Layer 9 of a small transformer language model trained on English Wikipedia (13 layers, counted from 0, width 128).
A neuron adds its activation times its output weights to the MLP's output. To switch it off is to set its activation to zero at one token and run the rest of the model.

Output weights of the MLP neurons that the questions are about. A number n stands for (n - 500) times 0.0012.
n61: 519 548 519 451 553 753 505 510 523 519 472 650 351 513 450 424 523 559 453 666 580 461 652 432 556 744 454 550 666 464 516 628 407 537 628 533 451 616 446 706 573 463 540 494 398 598 555 492 436 356 423 492 469 445 405 562 312 508 449 558 503 350 547 346 575 555 511 503 390 471 382 611 579 508 431 573 459 500 549 380 500 617 611 515 407 430 445 517 489 505 489 673 484 725 240 386 506 546 521 552 550 557 560 423 315 392 530 601 513 377 481 522 395 531 609 446 517 456 429 564 559 468 546 639 513 708 688 435
n124: 541 535 488 538 752 445 318 432 565 482 571 541 534 431 424 489 576 633 594 456 441 401 387 562 402 329 629 494 412 390 552 667 371 554 567 550 583 328 295 350 411 466 551 519 464 429 494 509 494 485 493 666 447 518 372 473 500 595 512 289 624 427 404 522 524 571 623 506 301 398 718 681 494 483 336 478 516 435 434 473 317 389 591 561 305 408 528 527 518 642 358 381 351 549 302 325 650 494 480 550 551 389 471 526 397 608 458 307 525 532 488 414 585 546 483 583 512 550 553 503 445 436 469 348 576 630 521 579
n128: 575 500 481 627 459 695 583 425 365 604 518 576 417 395 522 301 457 503 492 425 505 555 522 459 546 326 487 395 606 634 467 548 500 379 575 495 473 454 355 541 526 472 455 526 497 374 490 540 549 479 544 603 441 423 545 452 431 540 523 611 419 489 596 399 559 638 614 409 574 545 552 441 503 555 453 489 556 291 573 553 465 627 528 676 511 462 423 466 527 417 431 542 512 524 503 485 471 503 543 475 218 559 461 742 469 456 546 503 525 484 624 331 301 468 323 481 600 453 720 362 602 434 576 455 582 431 474 559
n146: 377 378 494 560 511 302 492 433 364 429 486 445 312 510 529 524 489 618 559 503 403 585 535 639 519 446 582 375 511 453 570 595 525 433 539 497 586 302 400 487 376 554 607 343 395 462 471 429 421 399 547 664 508 615 492 500 599 581 527 447 543 689 326 331 703 428 596 668 462 447 575 566 463 609 529 403 482 568 438 568 574 567 521 359 544 570 535 478 652 575 375 474 460 488 486 377 458 451 532 616 617 403 618 481 671 593 388 650 588 459 483 408 554 307 464 572 514 740 582 596 312 426 420 426 426 599 503 443
n150: 523 539 388 505 628 382 439 502 544 576 654 568 405 324 490 615 533 435 366 448 341 614 494 481 647 531 594 537 393 463 459 484 556 459 537 578 188 540 696 513 548 413 487 514 540 414 467 546 438 479 375 572 379 380 462 360 511 551 599 447 492 698 531 685 363 482 500 467 341 518 571 412 556 449 492 539 486 372 402 406 427 350 429 434 638 559 506 513 495 462 585 574 605 363 451 488 457 427 356 450 668 583 497 523 524 604 454 411 458 484 473 652 413 586 596 344 505 466 351 570 636 429 358 419 497 462 383 440
n176: 527 426 451 677 609 415 584 610 458 467 399 512 803 571 581 506 634 461 574 422 375 590 593 417 479 298 476 396 637 372 512 564 314 652 410 488 652 476 482 541 542 641 692 487 418 602 425 627 432 387 585 369 694 598 676 559 466 531 461 658 509 545 528 485 370 515 620 519 478 375 403 518 488 316 449 635 484 566 517 423 369 608 369 408 474 568 535 744 635 687 458 372 517 462 609 323 577 539 506 360 616 540 566 544 536 440 540 460 699 569 418 332 500 677 397 547 447 487 596 432 544 402 469 535 419 326 494 587
n187: 436 379 563 482 359 609 390 405 531 607 603 451 497 349 536 462 557 520 589 445 373 361 556 795 609 447 442 547 414 463 551 553 486 387 654 460 963 393 500 458 500 431 458 649 382 448 387 497 485 406 560 346 451 553 617 459 560 422 582 451 422 629 460 341 588 357 396 497 444 628 420 466 551 577 487 648 444 494 428 579 562 352 542 470 513 458 581 584 362 601 600 474 600 481 481 514 226 469 431 610 466 513 641 665 368 570 459 686 477 608 410 225 449 573 475 641 404 596 344 377 506 603 513 565 335 798 484 479
n202: 473 516 436 470 393 352 519 566 472 396 591 569 444 503 532 565 466 630 520 453 417 408 602 593 468 524 432 569 519 378 567 492 495 460 609 557 300 427 556 672 523 553 540 662 376 575 629 517 522 244 323 567 446 383 551 565 551 528 620 632 623 674 410 369 584 463 494 619 550 571 547 508 317 455 566 620 515 469 271 430 387 441 664 425 620 589 526 700 371 381 438 528 492 474 324 490 441 549 540 413 670 471 576 556 448 587 641 379 484 420 472 439 392 311 510 534 540 600 418 374 474 421 529 476 327 599 405 465
n218: 479 617 547 503 600 525 649 649 377 495 527 614 575 569 602 596 562 550 538 565 451 390 529 502 607 585 532 558 458 434 529 461 531 542 530 349 589 514 543 527 475 640 492 322 666 728 508 508 601 418 454 492 633 555 513 506 336 481 551 471 463 579 422 224 580 395 412 441 505 615 622 543 547 545 474 584 535 461 472 453 264 547 448 305 448 452 534 349 500 571 553 446 583 469 508 366 600 497 641 423 464 436 408 461 411 650 381 553 538 614 508 291 638 622 484 607 441 407 398 323 489 505 582 607 535 467 431 258
n219: 630 584 500 468 534 536 503 413 565 463 365 505 609 470 310 564 378 609 414 508 516 722 346 438 468 517 396 427 528 600 445 440 622 611 425 569 556 431 461 458 505 568 321 526 241 393 572 451 595 432 431 609 545 524 581 481 415 530 397 540 529 172 620 456 588 417 432 536 603 456 578 556 536 456 460 677 534 515 565 473 572 574 417 517 480 531 460 400 601 583 471 515 520 528 539 333 396 556 628 432 408 530 449 560 439 399 471 697 548 562 592 402 664 509 491 480 564 540 460 519 367 406 595 626 476 332 508 614
n240: 570 415 647 457 595 557 453 740 439 516 668 514 451 595 380 526 362 337 486 505 511 558 309 460 452 421 557 511 416 621 567 459 415 547 451 497 557 473 359 399 665 431 508 539 410 606 503 519 495 467 530 469 464 478 606 369 422 511 575 576 492 491 429 493 450 408 445 466 721 463 503 489 618 453 603 619 491 648 615 672 485 461 660 518 538 519 486 401 483 458 540 356 495 682 449 485 419 495 449 600 591 510 511 479 625 349 306 506 431 677 574 643 672 509 494 650 638 579 473 656 556 549 622 466 363 542 552 621
n241: 450 613 305 520 480 513 345 557 519 350 348 607 595 625 463 685 608 350 381 497 410 412 489 350 472 448 556 662 606 503 612 521 464 362 619 515 466 620 582 473 460 557 512 609 626 379 458 364 460 466 528 418 493 503 559 618 547 358 462 546 627 557 677 500 542 610 549 476 526 630 490 485 379 335 476 486 563 561 452 396 506 552 574 508 636 560 460 508 438 571 575 394 571 503 550 493 490 581 602 559 461 562 462 488 642 553 360 458 550 475 314 454 603 385 458 479 524 683 454 534 447 422 521 590 445 550 505 505
n248: 568 436 397 378 487 557 476 630 434 546 597 675 491 531 542 508 517 465 494 396 637 516 477 490 457 391 514 632 471 406 519 594 449 289 429 503 370 444 621 572 515 473 511 353 467 216 363 603 581 544 487 467 541 583 569 402 520 389 546 629 353 459 317 527 489 534 703 322 507 487 579 633 363 373 385 392 474 607 592 556 494 467 437 461 494 436 425 423 444 516 425 600 557 403 472 624 386 465 393 382 542 445 573 492 625 649 569 567 536 680 652 511 576 540 657 406 613 400 571 436 299 591 506 482 489 447 458 681
n264: 570 493 598 535 683 360 458 557 542 510 623 619 403 452 519 599 385 552 386 241 395 476 592 586 535 568 487 615 485 431 530 392 448 407 437 550 413 523 453 460 533 547 569 531 462 553 522 414 542 487 531 644 557 292 463 479 458 500 573 489 555 473 563 608 396 485 391 469 361 654 523 470 547 456 631 562 400 459 502 637 384 477 605 597 568 356 449 477 363 576 357 533 626 397 542 561 635 566 507 358 629 498 462 441 670 570 453 518 553 472 444 705 539 523 506 471 660 432 497 606 558 559 537 439 508 401 585 585
n293: 391 441 549 543 556 488 429 482 529 493 517 696 439 648 356 514 603 554 459 602 469 525 510 421 404 572 502 582 525 555 577 391 489 442 555 422 727 547 350 367 485 435 348 484 589 575 637 500 563 411 593 662 529 437 523 568 458 486 528 513 505 559 303 357 539 461 629 414 550 436 457 398 507 587 533 541 495 602 491 539 402 342 514 446 337 540 465 599 536 459 408 561 386 535 500 527 578 464 551 543 589 414 559 634 609 498 531 605 478 433 623 510 527 433 427 381 364 510 521 622 448 356 584 532 436 439 534 424
n306: 647 505 548 381 350 471 586 560 578 617 452 654 569 468 503 650 558 644 426 595 708 538 616 500 517 425 305 638 359 404 473 574 512 432 706 367 554 485 371 459 420 590 538 420 506 559 616 523 451 528 473 455 476 409 633 580 471 585 616 467 536 503 515 430 540 457 335 471 546 659 422 622 500 567 388 548 422 537 600 440 491 597 721 479 509 448 503 477 366 430 712 553 404 523 538 513 320 619 385 370 511 566 478 473 514 373 518 534 598 497 441 701 509 424 415 742 650 521 519 563 480 450 322 438 425 477 531 353

Each question names a token from some text and the token that comes next. It shows the activations a of the neurons there, in the order above. A number n stands for (n - 500) times 0.052.

Then comes g, the gradient of the next token's log-probability with respect to the MLP's output, scaled to length 1. A neuron's effect is roughly proportional to its activation times (output weights . g). A number n stands for (n - 500) times 0.00073.

" was", then " S"
a: 490 509 503 491 497 499 502 498 501 529 505 506 493 502 501 489
g: 471 480 455 755 436 356 548 673 520 223 345 664 388 391 261 604 275 496 604 576 627 470 324 690 623 431 493 448 451 663 534 371 431 320 665 794 651 519 586 567 544 504 397 634 489 629 467 657 568 613 645 644 526 607 640 523 410 586 532 406 433 456 397 529 529 570 508 385 463 583 536 682 471 602 376 709 585 317 492 533 576 932 358 170 409 382 327 450 405 547 424 478 495 537 352 684 659 547 417 546 709 434 475 523 532 612 565 648 493 723 522 661 613 401 369 482 414 603 411 554 420 507 441 542 418 478 547 511
Switching off which neuron hurts the next token most? n219

"ris", then "on"
a: 502 521 502 505 508 493 504 501 508 502 485 499 498 490 499 499
g: 581 491 367 431 449 270 451 495 605 491 606 201 595 628 374 573 257 655 663 446 566 358 497 657 443 189 576 625 389 537 666 476 590 510 607 802 486 523 464 361 468 522 391 647 647 593 439 466 584 362 416 318 584 449 384 386 476 338 433 350 547 513 540 496 442 440 479 671 341 373 658 634 585 411 441 485 465 518 413 392 574 519 522 751 235 242 507 647 631 730 557 483 614 407 217 580 725 544 548 424 441 342 286 466 442 576 398 522 727 450 437 383 557 591 265 572 483 494 485 384 510 552 572 570 709 560 512 507
Which two neurons, each switched off alone, lower its probability most, in order? n124, n240

"f", then "its"
a: 500 502 500 487 499 515 504 507 511 401 489 496 522 549 698 253
g: 555 550 574 576 718 400 510 734 566 438 550 671 496 625 472 479 501 588 288 579 499 392 305 583 222 427 429 333 506 572 513 596 580 535 380 466 444 419 509 399 519 733 617 480 699 506 483 424 232 463 358 641 323 582 533 734 505 656 499 458 651 453 445 515 548 418 746 459 473 337 469 430 447 417 388 491 576 334 647 514 381 414 272 258 306 648 652 424 423 542 626 475 811 746 523 394 588 421 510 476 492 488 485 293 548 536 552 298 405 474 482 560 444 441 462 501 437 436 324 542 588 314 775 536 733 784 567 555
Which two neurons, each switched off alone, lower its probability most, in order? n306, n293

"\n", then "I"
a: 495 493 498 540 502 503 977 501 526 518 499 510 500 511 486 499
g: 427 523 326 542 515 559 561 622 469 604 563 453 488 615 336 516 551 542 458 531 692 471 433 621 696 442 462 437 579 456 552 401 466 671 590 528 398 552 647 372 524 774 301 445 547 659 352 520 418 803 307 439 582 429 460 531 548 633 652 291 485 664 386 317 777 455 348 484 473 475 443 572 449 497 171 656 532 365 572 460 414 382 307 520 475 507 513 542 615 570 299 558 615 571 690 361 705 541 581 536 523 551 519 332 263 759 528 346 379 399 489 518 639 494 633 602 567 519 658 387 646 267 809 675 537 584 527 342
Switching off which neuron hurts the next token most? n218

"0", then " l"
a: 501 504 501 544 686 498 504 485 500 500 496 500 496 491 506 490
g: 465 428 547 471 648 388 591 299 518 660 549 439 548 524 523 566 678 513 304 611 485 330 286 406 522 648 425 357 647 715 584 446 561 587 351 458 706 702 465 677 517 535 503 381 409 306 656 308 524 458 683 529 405 723 456 657 353 606 544 456 488 430 319 554 763 582 573 542 539 415 418 322 662 484 556 540 297 414 603 501 645 517 475 474 531 383 464 726 319 395 600 379 362 517 527 403 627 289 319 615 400 467 436 598 591 543 342 419 639 313 470 184 427 369 463 609 689 623 612 378 695 295 475 608 623 570 588 405
Switching off which neuron hurts the next token most? n146

"our", then "se"
a: 509 509 475 503 467 507 505 487 484 508 503 492 507 497 501 502
g: 610 589 473 404 363 541 586 520 262 666 546 579 715 568 473 468 430 634 395 742 276 451 465 461 402 225 514 371 551 500 757 448 496 657 601 354 494 531 554 527 481 520 313 713 439 463 272 499 542 628 529 350 547 337 532 446 390 625 490 724 551 441 482 555 459 406 415 515 236 605 451 316 452 570 627 309 488 589 347 450 571 534 551 596 597 576 743 572 426 454 378 401 370 440 626 628 352 730 716 386 682 426 395 641 438 554 413 485 411 254 330 450 514 365 503 691 555 248 614 574 377 461 411 531 606 387 492 233
Switching off which neuron hurts the next token most? n150

" comm", then "ission"
a: 507 499 510 486 501 502 503 468 494 501 499 557 498 529 511 508
g: 624 626 529 460 705 478 320 322 412 366 670 294 480 420 550 543 540 458 390 382 339 313 529 469 344 556 494 512 361 524 603 652 526 375 497 616 465 585 449 429 625 230 638 563 552 500 715 399 411 653 535 503 565 458 361 401 535 444 325 638 226 567 550 509 606 619 350 669 396 480 372 446 408 467 347 560 547 359 841 375 342 589 559 555 700 432 590 327 596 777 392 389 393 567 395 413 384 378 591 562 551 281 464 404 553 523 494 742 567 534 418 499 344 534 331 344 559 515 483 499 457 394 200 469 740 559 288 457
Switching off which neuron hurts the next token most? n241

"ff", then "in"
a: 501 494 498 513 502 510 505 496 504 501 496 502 508 502 548 513
g: 360 715 503 572 352 372 367 473 396 507 394 282 478 711 439 732 439 402 490 707 647 532 406 415 425 573 494 431 397 615 424 483 609 562 220 466 588 484 594 607 448 618 461 208 419 385 525 452 518 516 435 651 695 414 415 484 709 736 600 557 538 362 330 312 708 387 485 599 410 439 618 569 473 468 475 518 397 533 534 559 382 480 549 195 473 338 462 543 487 405 346 473 399 274 629 566 450 477 384 366 551 189 363 642 295 376 591 326 559 625 383 730 593 686 494 367 555 375 617 709 425 431 472 532 556 387 630 524
Which two neurons, each switched off alone, lower its probability most, in order? n293, n146

"ity", then " P"
a: 503 502 497 501 510 501 499 502 503 525 501 485 500 509 498 500
g: 214 346 479 688 387 410 703 434 482 384 461 531 366 541 382 667 531 620 765 430 676 589 413 579 366 529 409 328 409 518 436 402 504 461 460 487 589 553 526 292 488 465 614 737 361 420 590 468 398 518 606 625 802 536 749 571 381 447 306 499 247 340 429 475 611 456 446 448 520 399 532 660 517 335 144 444 605 732 613 620 686 735 522 412 610 505 537 370 306 517 534 429 443 572 493 730 588 480 497 570 440 359 693 311 360 539 481 572 643 710 427 474 620 494 393 604 574 607 523 533 469 467 491 669 617 465 436 579
Switching off which neuron hurts the next token most? n219

".", then " A"
a: 498 502 496 522 498 487 555 498 515 499 501 503 498 459 499 497
g: 387 224 369 630 480 614 571 284 514 520 597 548 393 573 482 600 370 631 449 553 641 347 593 544 504 575 618 458 592 731 557 476 344 379 590 669 551 324 399 314 430 423 312 588 527 409 336 414 369 829 543 518 602 173 528 618 694 526 443 209 588 384 545 415 716 571 370 534 345 574 368 444 440 519 438 387 509 401 666 553 382 525 672 408 599 430 370 506 514 569 581 488 643 712 643 459 438 286 629 602 563 626 610 395 442 556 397 531 606 516 589 470 568 620 519 452 863 533 418 435 688 591 701 382 588 497 510 589
Switching off which neuron hurts the next token most? n187

" ent", then "ity"
a: 506 505 512 596 508 511 506 501 513 514 501 491 500 500 495 508
g: 369 435 546 630 549 594 333 361 731 528 504 558 605 492 367 522 668 310 571 486 580 554 573 381 486 240 381 706 528 574 562 391 471 308 488 532 539 497 345 598 357 375 306 499 446 270 365 535 660 442 641 575 640 323 500 495 286 506 386 507 299 415 527 438 456 509 573 398 492 390 401 479 360 314 192 497 409 489 695 216 608 443 426 404 355 767 342 386 466 524 643 522 495 510 428 284 400 719 718 644 549 412 398 479 629 515 499 636 578 575 590 602 608 708 497 474 418 400 729 577 408 446 492 689 426 701 371 554
Which neuron, switched off, raises the next token's probability most? n146

"ass", then "-"
a: 462 504 560 498 474 503 498 502 509 498 601 439 488 560 505 504
g: 384 479 463 576 394 465 558 413 305 547 191 540 545 546 707 474 628 610 564 606 588 471 589 578 525 846 631 414 545 426 582 594 526 694 639 269 631 412 398 558 526 554 513 409 740 559 414 567 601 362 566 650 457 522 385 350 566 492 792 598 628 500 427 394 596 541 720 293 326 711 545 743 591 627 579 556 425 245 418 571 373 564 461 366 422 355 296 541 680 475 442 538 350 478 507 452 475 339 349 551 396 488 378 442 542 348 438 416 662 721 378 538 549 406 385 298 344 414 357 261 430 570 508 555 489 624 615 472
Which neuron, switched off, raises the next token's probability most? n240

" part", then " of"
a: 501 504 495 502 501 506 497 500 508 496 441 450 497 501 554 499
g: 629 502 300 272 466 376 602 662 720 542 691 371 568 538 396 624 431 256 238 574 543 625 589 368 604 623 560 572 609 505 471 393 574 353 708 554 606 528 439 579 372 520 554 441 601 490 645 756 471 613 617 450 304 121 527 424 555 433 489 631 613 511 539 520 527 662 419 511 395 531 402 399 524 566 371 310 624 425 637 222 356 390 491 475 413 558 436 556 487 526 365 448 479 559 685 291 605 396 423 661 393 522 607 653 546 214 465 511 405 352 497 636 562 454 524 619 555 514 332 607 548 556 551 454 233 795 528 559
Switching off which neuron hurts the next token most? n293

"op", then " al"
a: 495 490 471 509 497 501 503 499 491 499 495 500 491 689 503 497
g: 738 237 396 689 531 610 316 304 598 473 407 599 473 395 356 635 494 505 462 639 390 442 270 190 578 667 525 535 593 521 444 320 567 621 422 360 574 680 499 599 493 632 352 234 319 544 443 501 594 326 618 479 567 171 492 359 699 529 471 559 440 440 434 488 626 625 468 413 473 458 468 383 401 808 451 523 276 445 582 547 383 463 381 444 432 505 277 428 311 725 517 687 503 776 563 502 461 591 661 494 410 544 505 557 543 553 413 544 626 651 642 630 390 407 581 372 520 632 667 570 521 475 434 559 595 597 592 481
Which neuron, switched off, raises the next token's probability most? n128

"n", then " part"
a: 491 486 506 494 510 501 504 500 498 494 577 500 498 491 496 533
g: 552 416 518 423 448 469 479 585 514 546 905 492 635 432 560 485 623 277 674 550 468 459 416 587 512 496 412 497 462 373 631 344 662 155 420 390 286 633 569 588 340 483 698 408 475 485 509 569 380 474 450 558 557 546 556 684 674 182 455 548 663 435 601 533 411 291 670 339 602 520 204 384 362 645 381 534 426 427 466 355 669 685 478 404 375 498 562 399 799 563 496 540 537 619 422 566 261 565 344 574 505 508 446 568 498 451 378 267 430 246 460 477 620 436 313 552 489 534 459 436 460 385 496 528 677 384 581 387
Which neuron, switched off, raises the next token's probability most? n240

" (", then "200"
a: 500 505 494 501 495 501 503 498 513 496 503 496 502 510 503 492
g: 358 473 539 659 352 386 528 561 381 318 678 510 547 583 346 609 562 390 688 436 351 564 674 684 253 737 353 537 527 341 361 549 449 639 616 443 420 467 802 454 524 429 547 279 414 867 423 413 476 506 505 345 709 476 519 442 494 348 367 364 579 379 559 640 437 478 624 459 529 545 480 624 355 345 536 536 672 385 645 349 462 412 484 550 418 569 585 405 347 611 687 561 260 549 519 501 306 627 501 304 499 419 630 524 426 741 443 423 466 521 600 330 674 307 569 548 561 462 706 542 699 644 574 618 522 373 514 425
Switching off which neuron hurts the next token most? n218

"are", then " pro"
a: 499 501 502 502 394 500 498 496 507 552 584 496 493 492 501 512
g: 757 597 468 601 569 606 499 350 362 590 257 362 498 698 508 463 429 369 583 598 639 471 525 268 331 401 603 326 479 461 236 229 724 565 462 485 492 581 639 523 632 587 646 469 536 600 240 351 557 543 438 437 296 392 577 355 529 518 502 553 497 337 548 405 487 593 521 772 817 638 243 398 420 327 660 576 415 528 320 690 510 445 422 439 501 464 698 645 494 437 460 514 379 501 388 701 634 457 632 569 458 654 450 326 447 558 462 344 551 338 526 553 439 650 437 558 646 356 509 607 498 358 483 657 625 369 533 470
Switching off which neuron hurts the next token most? n150